Layer 2 of a small transformer language model trained on English Wikipedia (15 layers, counted from 0, width 64).
A neuron's activation on a vector x is GELU(weights . x + bias), where the dot is the dot product.
The model reads these tokens: " 67" "'" " |" " 3" "," "24" "3" " |" " 7th" " |" "\n" "|" " 28" " September" " 2024" " |" " Card" "iff" " |" " H" " |" " 15" "–" "24" " |" " Tri" "es" ":" " Pa" "ge" " 1" "'"

The vector x that enters this layer's MLP at each token. A number n stands for (n - 500) times 0.0062.
0 " 67": 456 860 537 391 590 426 649 399 619 580 266 406 546 331 660 484 420 424 790 224 602 467 389 614 438 686 448 370 309 286 376 499 470 604 435 371 380 531 791 594 298 280 643 451 223 735 589 376 681 519 493 422 307 388 530 701 659 439 470 626 409 515 585 722
1 "'": 399 666 456 447 486 369 705 405 589 601 418 408 615 274 736 564 354 401 873 262 410 550 473 638 737 573 579 368 522 539 368 533 775 314 637 543 322 284 652 530 363 345 620 587 351 686 458 566 608 498 563 517 392 321 614 554 507 338 333 435 228 447 444 759
2 " |": 462 616 485 360 445 432 642 308 529 562 358 470 611 339 817 467 459 446 874 241 477 369 584 578 761 555 591 374 536 483 384 559 774 462 544 441 396 271 618 583 295 453 677 520 241 748 505 423 819 409 506 403 336 256 429 618 558 461 526 569 301 507 401 650
3 " 3": 466 657 448 233 480 338 647 307 513 579 379 310 601 380 787 499 351 370 857 289 570 498 645 381 750 692 478 432 462 606 259 437 723 465 503 548 364 344 650 550 320 316 608 425 383 734 573 468 745 354 608 473 534 446 484 598 569 507 521 626 342 487 331 639
4 ",": 454 769 562 401 503 352 801 322 440 511 359 361 470 392 680 466 465 481 844 300 514 446 615 406 727 507 594 395 594 426 355 523 691 522 583 509 382 236 619 581 290 586 647 552 338 675 525 419 853 395 491 482 379 303 559 570 508 484 470 413 254 363 451 759
5 "24": 510 639 544 350 595 416 569 168 555 584 418 347 515 290 853 517 376 436 878 355 561 469 561 475 799 621 590 326 596 494 299 488 689 484 448 589 410 304 591 716 399 296 659 417 300 627 494 464 738 534 595 408 483 387 527 577 477 406 389 512 361 326 346 716
6 "3": 452 630 462 314 556 308 677 185 525 642 403 361 549 334 923 501 405 499 861 334 658 491 593 436 757 641 643 400 577 517 273 455 623 463 499 563 462 332 580 685 346 282 580 448 349 660 439 463 694 421 610 451 474 364 491 522 516 442 422 555 318 396 371 691
7 " |": 472 601 488 349 441 447 648 268 520 575 392 482 609 337 803 461 458 447 891 250 486 359 589 573 763 533 582 382 534 483 375 566 777 452 561 451 423 278 585 566 287 456 683 531 226 752 489 392 818 411 509 422 369 250 424 618 554 464 516 575 305 503 400 646
8 " 7th": 522 542 541 346 613 417 646 295 540 612 451 343 449 188 752 434 323 471 879 266 517 461 488 462 743 541 614 453 478 546 306 650 890 456 487 473 291 361 548 633 385 401 659 401 338 705 445 414 806 532 574 395 497 522 505 502 417 405 439 640 352 501 339 677
9 " |": 474 598 488 345 445 455 640 251 520 579 402 482 605 337 796 458 459 453 896 255 487 363 592 571 760 528 576 387 532 481 368 566 779 448 566 451 431 278 576 567 284 458 691 532 224 757 487 394 821 409 510 425 373 248 423 611 551 456 515 577 310 504 400 642
10 "\n": 490 664 486 377 487 362 588 268 613 594 445 288 469 251 639 354 415 458 890 398 515 450 650 572 669 642 593 379 447 573 273 478 727 445 576 468 367 301 775 615 327 495 678 582 325 763 617 326 765 318 483 491 466 361 475 596 459 354 474 575 289 363 544 663
11 "|": 462 646 478 297 495 446 584 174 673 565 387 439 582 309 766 535 407 467 951 286 526 290 574 511 692 526 503 366 548 503 321 564 776 443 546 574 501 249 693 475 266 516 643 548 277 667 541 421 798 534 525 499 469 284 476 566 549 468 459 565 331 450 354 588
12 " 28": 484 716 465 245 561 401 605 216 485 519 472 323 430 389 744 497 380 295 884 273 527 464 575 409 866 670 496 413 497 552 276 467 680 489 451 513 454 362 591 595 352 359 751 441 283 638 511 476 804 438 600 508 596 495 452 532 414 563 489 568 329 468 412 697
13 " September": 468 668 568 192 630 533 604 282 426 591 454 393 438 347 612 569 304 410 845 336 528 503 450 378 769 618 444 417 537 562 326 521 853 481 493 574 416 316 704 645 313 347 633 594 318 573 458 472 846 330 469 563 513 392 524 570 493 509 440 575 207 421 487 691
14 " 2024": 543 683 457 289 453 479 650 115 586 551 547 351 586 308 662 670 342 376 908 230 662 452 578 518 735 527 603 380 359 597 267 624 695 524 558 585 376 358 613 649 355 385 541 449 467 566 451 414 760 381 510 536 510 366 532 493 526 420 476 544 384 338 359 694
15 " |": 483 596 484 337 447 477 632 212 515 586 416 498 597 338 778 458 461 450 901 267 498 364 579 564 751 517 581 401 523 486 340 556 777 442 585 446 456 286 559 538 270 470 716 549 198 742 484 385 821 399 528 433 387 240 417 604 560 464 519 581 335 506 399 637
16 " Card": 362 593 549 347 556 526 707 204 596 686 452 464 587 270 675 604 336 541 770 337 569 492 519 457 609 523 610 561 410 435 304 645 896 395 540 567 331 240 508 570 311 442 675 437 349 731 399 330 713 530 458 433 511 583 442 391 376 380 446 593 245 477 391 790
17 "iff": 451 663 605 302 579 548 733 90 524 634 376 488 641 183 735 445 321 509 794 410 607 379 499 539 638 584 613 411 542 420 388 409 683 361 605 688 352 238 485 656 356 442 695 481 338 678 388 518 677 573 563 456 476 400 417 409 559 485 404 595 310 331 410 702
18 " |": 484 595 487 341 449 482 630 201 515 588 422 503 592 339 775 457 462 446 903 269 495 360 579 565 742 516 582 404 519 485 334 550 777 445 587 451 461 283 558 535 265 476 725 552 195 739 483 380 820 396 528 435 390 242 418 603 561 464 520 581 337 505 404 632
19 " H": 389 571 466 259 492 352 627 163 526 615 504 321 593 491 708 473 363 457 805 346 567 500 445 481 789 663 470 532 485 678 345 583 739 357 692 448 346 305 588 590 227 333 616 446 264 776 514 504 692 456 664 393 541 474 478 536 421 449 378 499 313 450 520 772
20 " |": 485 596 488 340 452 483 628 195 514 592 425 502 589 339 770 456 463 448 907 270 494 359 580 562 742 516 580 405 516 485 328 554 773 446 589 451 467 284 558 534 260 476 728 549 197 741 481 382 818 396 529 438 393 243 418 602 561 464 518 582 339 506 404 630
21 " 15": 503 669 483 217 574 406 639 235 506 571 478 314 387 292 693 440 443 321 905 296 552 492 583 362 810 700 474 450 495 595 258 518 763 512 510 489 437 401 588 563 289 410 668 459 289 684 524 480 775 468 648 438 568 459 475 551 479 473 481 521 340 510 322 671
22 "–": 349 551 400 457 570 362 683 204 530 639 375 443 476 332 690 551 496 441 907 270 459 525 523 476 791 497 581 430 389 441 280 589 801 430 504 488 487 215 507 572 400 489 758 588 301 755 444 451 754 390 526 557 504 410 608 513 419 337 404 446 387 392 497 777
23 "24": 531 641 553 343 609 452 553 68 540 592 462 365 486 286 819 512 392 443 901 374 566 479 541 462 789 598 589 362 575 493 256 494 687 474 492 614 456 299 552 665 376 307 697 450 272 626 475 455 727 531 619 401 518 390 515 566 470 399 378 514 406 320 345 691
24 " |": 487 592 490 337 455 488 628 185 510 594 432 507 587 338 767 453 464 451 909 271 491 359 579 566 738 512 579 409 510 484 326 551 775 446 594 454 472 283 553 533 260 480 731 551 195 739 483 376 817 394 532 439 396 245 417 600 561 463 517 582 341 505 403 627
25 " Tri": 481 648 582 275 536 427 562 208 605 609 482 432 631 231 694 399 372 378 892 425 670 518 588 454 550 569 401 490 378 610 332 595 853 285 694 613 328 220 490 440 341 429 502 541 358 702 497 503 798 459 476 536 479 534 455 395 514 236 554 553 331 461 429 700
26 "es": 354 711 533 259 629 443 891 124 528 634 465 451 500 174 708 549 403 550 858 372 530 405 531 368 678 494 570 531 589 480 360 455 623 382 575 600 448 359 495 543 303 408 663 429 424 795 621 384 649 413 513 543 527 303 452 493 488 444 559 503 318 419 404 622
27 ":": 413 548 499 424 561 421 692 277 503 630 407 442 633 402 676 440 428 547 973 326 518 503 548 439 700 509 663 405 542 514 249 562 699 466 642 529 423 307 569 469 267 324 765 502 338 739 441 302 720 395 585 402 492 259 520 650 483 496 475 531 221 376 465 624
28 " Pa": 454 608 569 359 551 463 666 124 635 623 447 412 523 326 664 382 391 506 817 366 548 575 635 521 576 581 565 614 557 484 366 448 759 414 651 536 430 225 502 435 309 461 616 425 317 631 489 381 749 507 527 460 576 586 397 459 387 480 507 433 133 372 333 851
29 "ge": 453 648 496 225 673 474 876 103 510 655 468 439 495 231 714 396 355 525 865 422 572 516 441 313 695 617 495 490 663 609 379 516 700 346 548 581 476 378 501 620 393 373 676 543 318 645 513 420 713 361 488 472 507 378 471 446 480 463 428 462 231 495 476 650
30 " 1": 451 684 400 248 505 406 675 202 518 621 449 353 520 359 760 506 398 393 897 318 572 426 684 338 729 596 496 483 368 568 225 479 638 485 539 513 485 359 559 523 251 372 632 413 370 735 534 404 777 281 612 534 596 432 509 507 512 510 573 642 368 519 394 637
31 "'": 410 668 488 428 522 413 684 263 555 660 475 447 572 273 690 541 382 386 910 309 426 546 464 608 722 549 551 419 500 554 283 531 761 292 669 580 422 289 572 475 302 369 676 636 312 708 439 525 609 482 628 533 472 294 603 550 521 339 279 431 276 426 436 722

Each question shows the input weights of one neuron of the MLP. A number n stands for (n - 500) times 0.0018.

n157 (bias -0.082): 553 669 488 621 402 448 466 408 346 502 595 631 459 589 531 603 445 441 533 237 496 652 275 522 355 368 561 299 499 620 390 159 677 569 598 345 744 716 260 378 609 481 519 468 589 364 444 644 559 662 673 463 606 330 513 505 673 495 564 555 436 733 596 593
On which token does it fire most, and how strongly? 31 "'", at about 0.35

n205 (bias -0.024): 563 523 678 595 404 406 367 681 289 651 518 520 478 414 465 551 455 411 670 455 477 483 406 602 516 635 457 549 594 572 330 452 420 525 474 514 701 390 360 434 534 508 489 412 619 442 335 598 497 523 553 642 423 507 581 653 357 372 383 451 527 535 608 504
On which token does it fire most? 31 "'"

n34 (bias -0.017): 309 347 662 544 533 370 532 706 692 179 527 609 417 489 613 564 545 410 284 350 578 411 574 530 599 451 339 448 419 497 472 641 339 565 587 536 589 417 522 561 560 501 435 562 369 503 514 439 616 527 552 305 538 418 570 506 625 513 536 514 268 453 409 439
On which token does it fire most? 2 " |"

n233 (bias -0.031): 550 509 525 743 569 449 647 645 634 595 456 689 381 503 715 383 456 449 538 479 488 650 444 597 569 432 525 497 587 515 424 567 320 619 464 578 508 588 289 509 514 669 423 302 433 439 487 223 494 523 587 473 544 480 411 420 418 486 430 466 480 469 468 520
On which three tokens does it fire most, strongest first? 28 " Pa", 8 " 7th", 6 "3"

n196 (bias 0.011): 647 456 441 416 492 506 411 626 498 352 390 432 455 586 458 474 401 558 602 622 428 323 447 457 496 492 607 507 518 649 396 518 492 266 587 344 690 474 469 428 627 596 633 522 555 563 639 493 378 737 571 597 421 559 303 369 481 417 439 626 291 307 565 522
On which token does it fire most? 10 "\n"

n177 (bias -0.094): 465 574 307 430 565 575 643 482 497 540 584 522 586 630 333 437 408 771 523 596 703 330 422 508 557 425 477 421 603 498 541 589 392 636 419 517 356 487 545 705 570 517 480 831 429 423 609 549 400 420 532 437 537 486 590 319 458 477 421 643 591 447 472 364
On which token does it fire most, and how strongly? 29 "ge", at about 0.19

n217 (bias -0.124): 461 596 425 417 423 439 441 447 388 694 570 519 453 476 572 513 557 698 549 453 452 452 690 370 521 486 285 609 396 328 684 667 446 723 697 653 354 508 423 456 540 315 633 585 564 395 374 321 290 492 409 525 405 583 485 614 464 561 535 444 580 466 612 587
On which token does it fire most, and how strongly? 16 " Card", at about 0.16

n115 (bias -0.041): 597 303 419 395 527 503 519 665 461 497 404 484 517 437 509 626 420 363 424 456 398 413 517 493 651 609 533 836 447 431 320 653 459 506 382 512 619 495 629 514 589 558 511 308 485 443 628 630 427 568 614 493 485 601 534 541 536 495 555 424 287 617 483 513
On which token does it fire most, and how strongly? 21 " 15", at about 0.52

n28 (bias -0.044): 511 450 563 328 488 285 528 918 303 507 352 547 687 708 540 478 734 693 675 486 397 458 603 401 470 401 587 489 525 575 328 478 377 607 669 424 451 339 446 682 423 551 508 469 493 390 402 435 504 603 414 599 571 627 540 430 725 580 453 548 468 467 409 542
Its two highest activations, in order, are on tokens 4 ",", 27 ":"

n195 (bias -0.048): 517 468 433 468 425 424 430 509 512 338 484 623 553 694 527 563 714 514 517 499 277 571 491 496 507 448 512 525 457 389 431 490 460 413 545 534 329 639 649 595 565 491 379 663 425 528 433 598 497 414 450 608 272 628 488 495 584 523 357 721 477 540 336 565
Its two highest activations, in order, are on tokens 1 "'", 0 " 67"

n62 (bias -0.040): 390 439 507 573 519 564 660 535 517 435 560 536 365 412 689 777 530 724 487 582 620 324 642 555 380 666 479 473 450 444 476 517 268 593 400 544 444 581 518 405 550 503 445 533 447 422 417 618 591 460 514 418 422 639 317 572 589 487 301 429 445 353 447 452
On which three tokens does it fire most, strongest first? 0 " 67", 6 "3", 17 "iff"

n12 (bias -0.035): 541 585 562 457 499 339 496 651 629 351 484 636 370 429 531 498 480 686 507 451 367 258 570 501 512 660 403 748 537 529 477 757 480 598 663 502 531 459 214 551 681 242 634 497 380 558 478 442 342 450 527 683 395 589 597 389 774 603 459 456 398 315 468 578
On which token does it fire most? 26 "es"

n249 (bias -0.022): 575 379 384 511 441 696 527 568 577 587 657 289 631 358 880 368 532 210 172 526 588 520 304 264 600 508 538 746 318 366 487 611 382 597 678 613 613 560 571 418 686 421 465 572 444 655 452 532 532 531 481 632 367 592 577 532 415 689 695 404 471 371 588 628
On which token does it fire most? 30 " 1"

n56 (bias 0.003): 563 405 446 546 502 581 314 707 477 541 578 500 724 420 336 497 558 515 537 485 454 499 467 388 503 642 375 549 499 491 582 656 451 478 444 524 545 399 449 575 550 454 336 502 492 593 535 294 699 306 723 590 416 361 496 445 294 426 531 369 658 487 530 539
On which token does it fire most? 25 " Tri"

n50 (bias -0.056): 466 381 647 499 400 441 637 540 416 547 503 632 529 421 353 584 575 561 489 574 700 434 461 424 577 636 281 590 622 441 517 409 382 473 531 444 487 444 473 600 443 587 446 586 598 636 492 539 284 548 477 533 578 571 456 515 410 531 311 319 341 631 504 467
On which token does it fire most? 29 "ge"

n160 (bias -0.068): 712 466 641 564 457 415 398 625 470 510 361 654 379 470 423 469 406 418 635 341 536 385 546 491 685 532 378 454 474 497 425 563 325 579 604 460 600 614 453 478 744 671 477 485 333 601 467 335 274 369 403 675 481 584 684 256 631 548 446 537 441 367 480 715
Its two highest activations, in order, are on tokens 22 "–", 0 " 67"

n248 (bias 0.034): 500 451 603 501 397 446 560 404 388 568 424 711 327 618 306 498 467 593 508 590 331 568 568 525 610 530 507 377 658 602 337 496 606 551 545 508 435 430 446 385 516 601 444 432 659 400 559 559 420 545 577 545 540 438 446 373 507 274 559 588 493 452 500 586
Its two highest activations, in order, are on tokens 28 " Pa", 31 "'"

n173 (bias -0.091): 494 241 473 495 606 510 538 632 408 364 434 558 378 546 579 714 540 517 622 719 395 335 226 321 430 726 820 549 623 678 353 656 278 477 406 455 437 576 576 582 515 594 470 413 310 589 670 605 481 537 523 566 438 512 418 459 697 490 421 492 537 324 403 465
On which token does it fire most? 5 "24"

n80 (bias -0.015): 376 297 448 302 540 261 426 657 397 493 273 648 445 699 498 532 587 428 543 493 376 497 842 595 499 590 642 474 557 564 527 620 410 600 570 652 315 437 497 673 559 371 318 707 323 416 699 442 346 520 582 442 409 649 567 440 625 557 525 434 356 430 341 497
On which three tokens does it fire most, strongest first? 3 " 3", 6 "3", 1 "'"

n183 (bias -0.103): 386 466 635 444 390 478 623 721 472 582 613 553 484 508 544 731 428 741 509 478 438 243 489 589 490 505 385 414 665 522 279 342 330 538 612 438 630 516 458 557 548 503 676 232 637 560 765 528 367 340 480 618 546 481 384 461 581 612 484 449 441 529 509 588
On which token does it fire most? 26 "es"

n37 (bias -0.106): 338 449 299 462 620 558 483 514 413 500 431 696 405 583 636 593 573 610 682 603 371 517 658 274 305 575 459 408 557 571 318 660 477 389 296 379 494 559 572 649 664 405 613 548 601 532 588 516 433 453 263 414 301 641 394 586 514 602 502 532 452 743 462 264
On which token does it fire most? 29 "ge"

n237 (bias 0.012): 363 320 614 374 412 495 532 543 608 303 671 516 546 535 683 517 690 424 517 521 511 502 444 345 537 649 513 426 812 473 445 475 460 586 560 569 569 524 435 489 623 677 353 453 375 531 579 606 386 441 563 511 533 374 610 255 548 352 544 412 411 549 490 522
On which three tokens does it fire most, strongest first? 29 "ge", 6 "3", 26 "es"

n228 (bias -0.069): 437 596 397 663 600 593 532 348 328 664 626 520 626 484 346 418 482 333 380 558 599 623 498 488 701 242 459 514 536 537 414 431 624 462 298 488 565 300 501 461 558 601 252 464 509 398 372 498 482 591 483 414 513 405 523 530 544 664 608 563 621 558 370 568
On which token does it fire most? 14 " 2024"

n71 (bias -0.086): 493 522 577 563 572 497 689 486 264 492 598 477 426 416 452 433 415 401 397 338 621 611 542 647 596 435 398 448 532 553 558 647 421 419 351 551 524 307 707 535 580 802 340 378 402 381 381 491 517 569 662 377 658 438 575 657 508 299 570 650 570 690 528 441
Its two highest activations, in order, are on tokens 8 " 7th", 21 " 15"

n82 (bias -0.033): 541 463 544 636 618 446 603 391 291 540 490 585 446 591 535 690 622 474 447 575 601 360 486 491 483 398 453 408 445 737 384 277 625 421 466 385 629 610 487 374 603 533 424 484 524 632 489 573 460 651 434 421 624 384 521 369 494 541 584 465 326 503 561 593
On which three tokens does it fire most, strongest first? 26 "es", 29 "ge", 22 "–"

n159 (bias 0.034): 429 471 433 492 685 251 345 775 474 300 394 431 551 419 463 568 574 489 395 432 420 449 638 601 560 653 579 510 538 332 501 628 490 610 610 716 578 489 512 497 522 529 463 515 418 571 321 419 406 337 763 556 568 660 723 408 644 425 288 694 455 303 318 435
On which token does it fire most? 1 "'"

n220 (bias 0.006): 631 631 715 554 481 602 448 509 635 419 329 435 363 583 443 630 540 512 379 349 574 539 513 608 471 589 360 462 327 520 517 328 558 663 489 439 556 412 166 420 712 436 384 661 545 588 368 405 704 354 574 373 721 299 543 382 581 440 343 621 436 390 525 422
On which token does it fire most, and how strongly? 14 " 2024", at about 0.33

n101 (bias -0.053): 428 536 496 435 458 751 575 511 462 407 404 599 400 582 480 459 434 500 465 619 548 660 583 611 479 420 643 406 572 549 435 564 542 407 572 572 292 583 498 378 637 605 531 372 376 336 582 317 347 446 523 604 415 707 441 526 572 385 720 524 308 581 497 437
On which token does it fire most? 28 " Pa"

n74 (bias -0.033): 528 397 595 468 477 611 376 683 606 598 663 466 785 323 522 612 448 327 509 402 410 571 368 337 438 666 585 442 626 438 470 521 282 493 391 600 817 537 496 634 415 605 399 421 496 659 505 671 695 384 683 690 399 531 473 589 410 621 379 522 520 365 425 603
On which token does it fire most? 5 "24"

n151 (bias -0.037): 301 499 429 568 751 512 660 424 579 511 468 713 308 618 425 591 514 318 440 713 516 467 477 566 507 472 661 430 646 638 318 465 714 253 508 294 557 540 502 489 525 581 337 346 418 402 569 542 458 568 437 470 508 466 594 462 752 560 550 732 578 362 489 569
On which token does it fire most, and how strongly? 26 "es", at about 0.2

n226 (bias -0.065): 505 540 584 620 394 567 423 513 489 544 433 510 362 630 438 489 375 417 615 410 330 498 384 479 513 703 577 543 625 446 375 459 458 505 350 413 544 565 450 658 512 581 399 507 397 398 549 530 428 344 300 590 717 523 613 393 629 541 503 508 355 604 449 562
Its two highest activations, in order, are on tokens 13 " September", 12 " 28"

n167 (bias 0.039): 621 393 417 374 515 498 556 486 577 316 404 528 525 501 507 410 482 417 304 596 512 613 514 537 541 661 698 595 691 625 425 588 499 487 492 538 511 329 547 477 574 498 507 424 439 336 382 534 585 640 677 674 647 334 313 543 470 439 594 367 645 625 498 435
On which token does it fire most? 21 " 15"

n232 (bias -0.062): 443 377 570 526 471 501 485 677 455 442 566 460 494 388 487 644 478 336 405 654 690 544 498 464 539 358 717 413 488 502 491 644 563 333 593 545 530 432 481 584 409 535 419 461 534 492 463 532 591 523 365 619 711 541 420 550 487 685 362 452 403 434 511 443
On which token does it fire most? 16 " Card"

n46 (bias -0.101): 495 489 524 292 377 456 649 708 528 413 517 512 409 535 461 414 487 672 676 516 406 386 491 441 553 542 453 293 655 381 471 609 429 562 694 490 621 613 484 473 615 557 394 360 481 586 359 394 441 463 637 504 605 457 590 379 458 504 455 536 523 456 586 342
On which token does it fire most? 27 ":"

n223 (bias -0.146): 616 447 444 358 658 299 343 432 384 506 332 351 751 504 558 694 639 763 561 475 412 429 337 594 347 438 399 489 406 476 785 534 570 485 517 543 759 551 495 476 578 661 360 405 635 510 537 439 625 676 408 688 790 373 565 564 380 558 237 559 430 489 416 317
On which token does it fire most, and how strongly? 11 "|", at about 0.21

n111 (bias -0.029): 553 299 502 677 735 252 689 536 161 655 531 691 393 446 362 545 479 471 502 432 726 341 708 614 656 576 527 421 412 607 471 692 279 527 644 540 505 390 600 412 572 533 359 486 405 358 616 286 493 677 423 373 617 477 491 430 766 549 561 561 501 463 371 613
On which token does it fire most, and how strongly? 14 " 2024", at about 0.52

n246 (bias -0.032): 529 433 765 608 508 415 397 555 523 539 520 494 399 401 439 287 391 465 572 614 492 553 485 592 667 400 393 439 676 659 370 461 546 518 581 462 395 534 418 537 612 593 415 707 382 293 442 524 412 613 461 504 478 382 526 295 516 437 501 527 570 580 563 382
On which token does it fire most? 25 " Tri"

n75 (bias -0.013): 618 258 481 745 446 487 414 501 657 496 476 792 191 603 528 436 472 566 621 402 593 411 653 493 519 617 402 582 505 163 456 587 417 408 378 608 286 481 654 465 559 474 559 500 522 490 555 658 505 320 523 523 620 397 486 450 372 540 463 403 431 749 487 460
On which token does it fire most? 22 "–"

n69 (bias -0.050): 553 550 748 606 435 605 210 746 422 418 444 338 370 409 583 458 368 700 502 322 378 611 309 371 495 571 409 509 522 519 600 555 304 467 587 661 530 475 465 535 583 584 611 631 570 586 559 448 606 540 677 440 476 412 351 347 198 287 397 676 530 465 456 517
On which token does it fire most? 8 " 7th"

n188 (bias -0.072): 254 300 591 664 493 483 328 642 539 633 526 540 484 641 721 554 445 277 548 461 305 481 403 534 586 584 684 436 697 349 442 310 491 338 587 531 546 563 565 601 518 493 326 413 507 558 513 419 454 360 606 440 513 518 699 346 659 399 420 329 452 563 451 353
On which token does it fire most, and how strongly? 1 "'", at about 1.3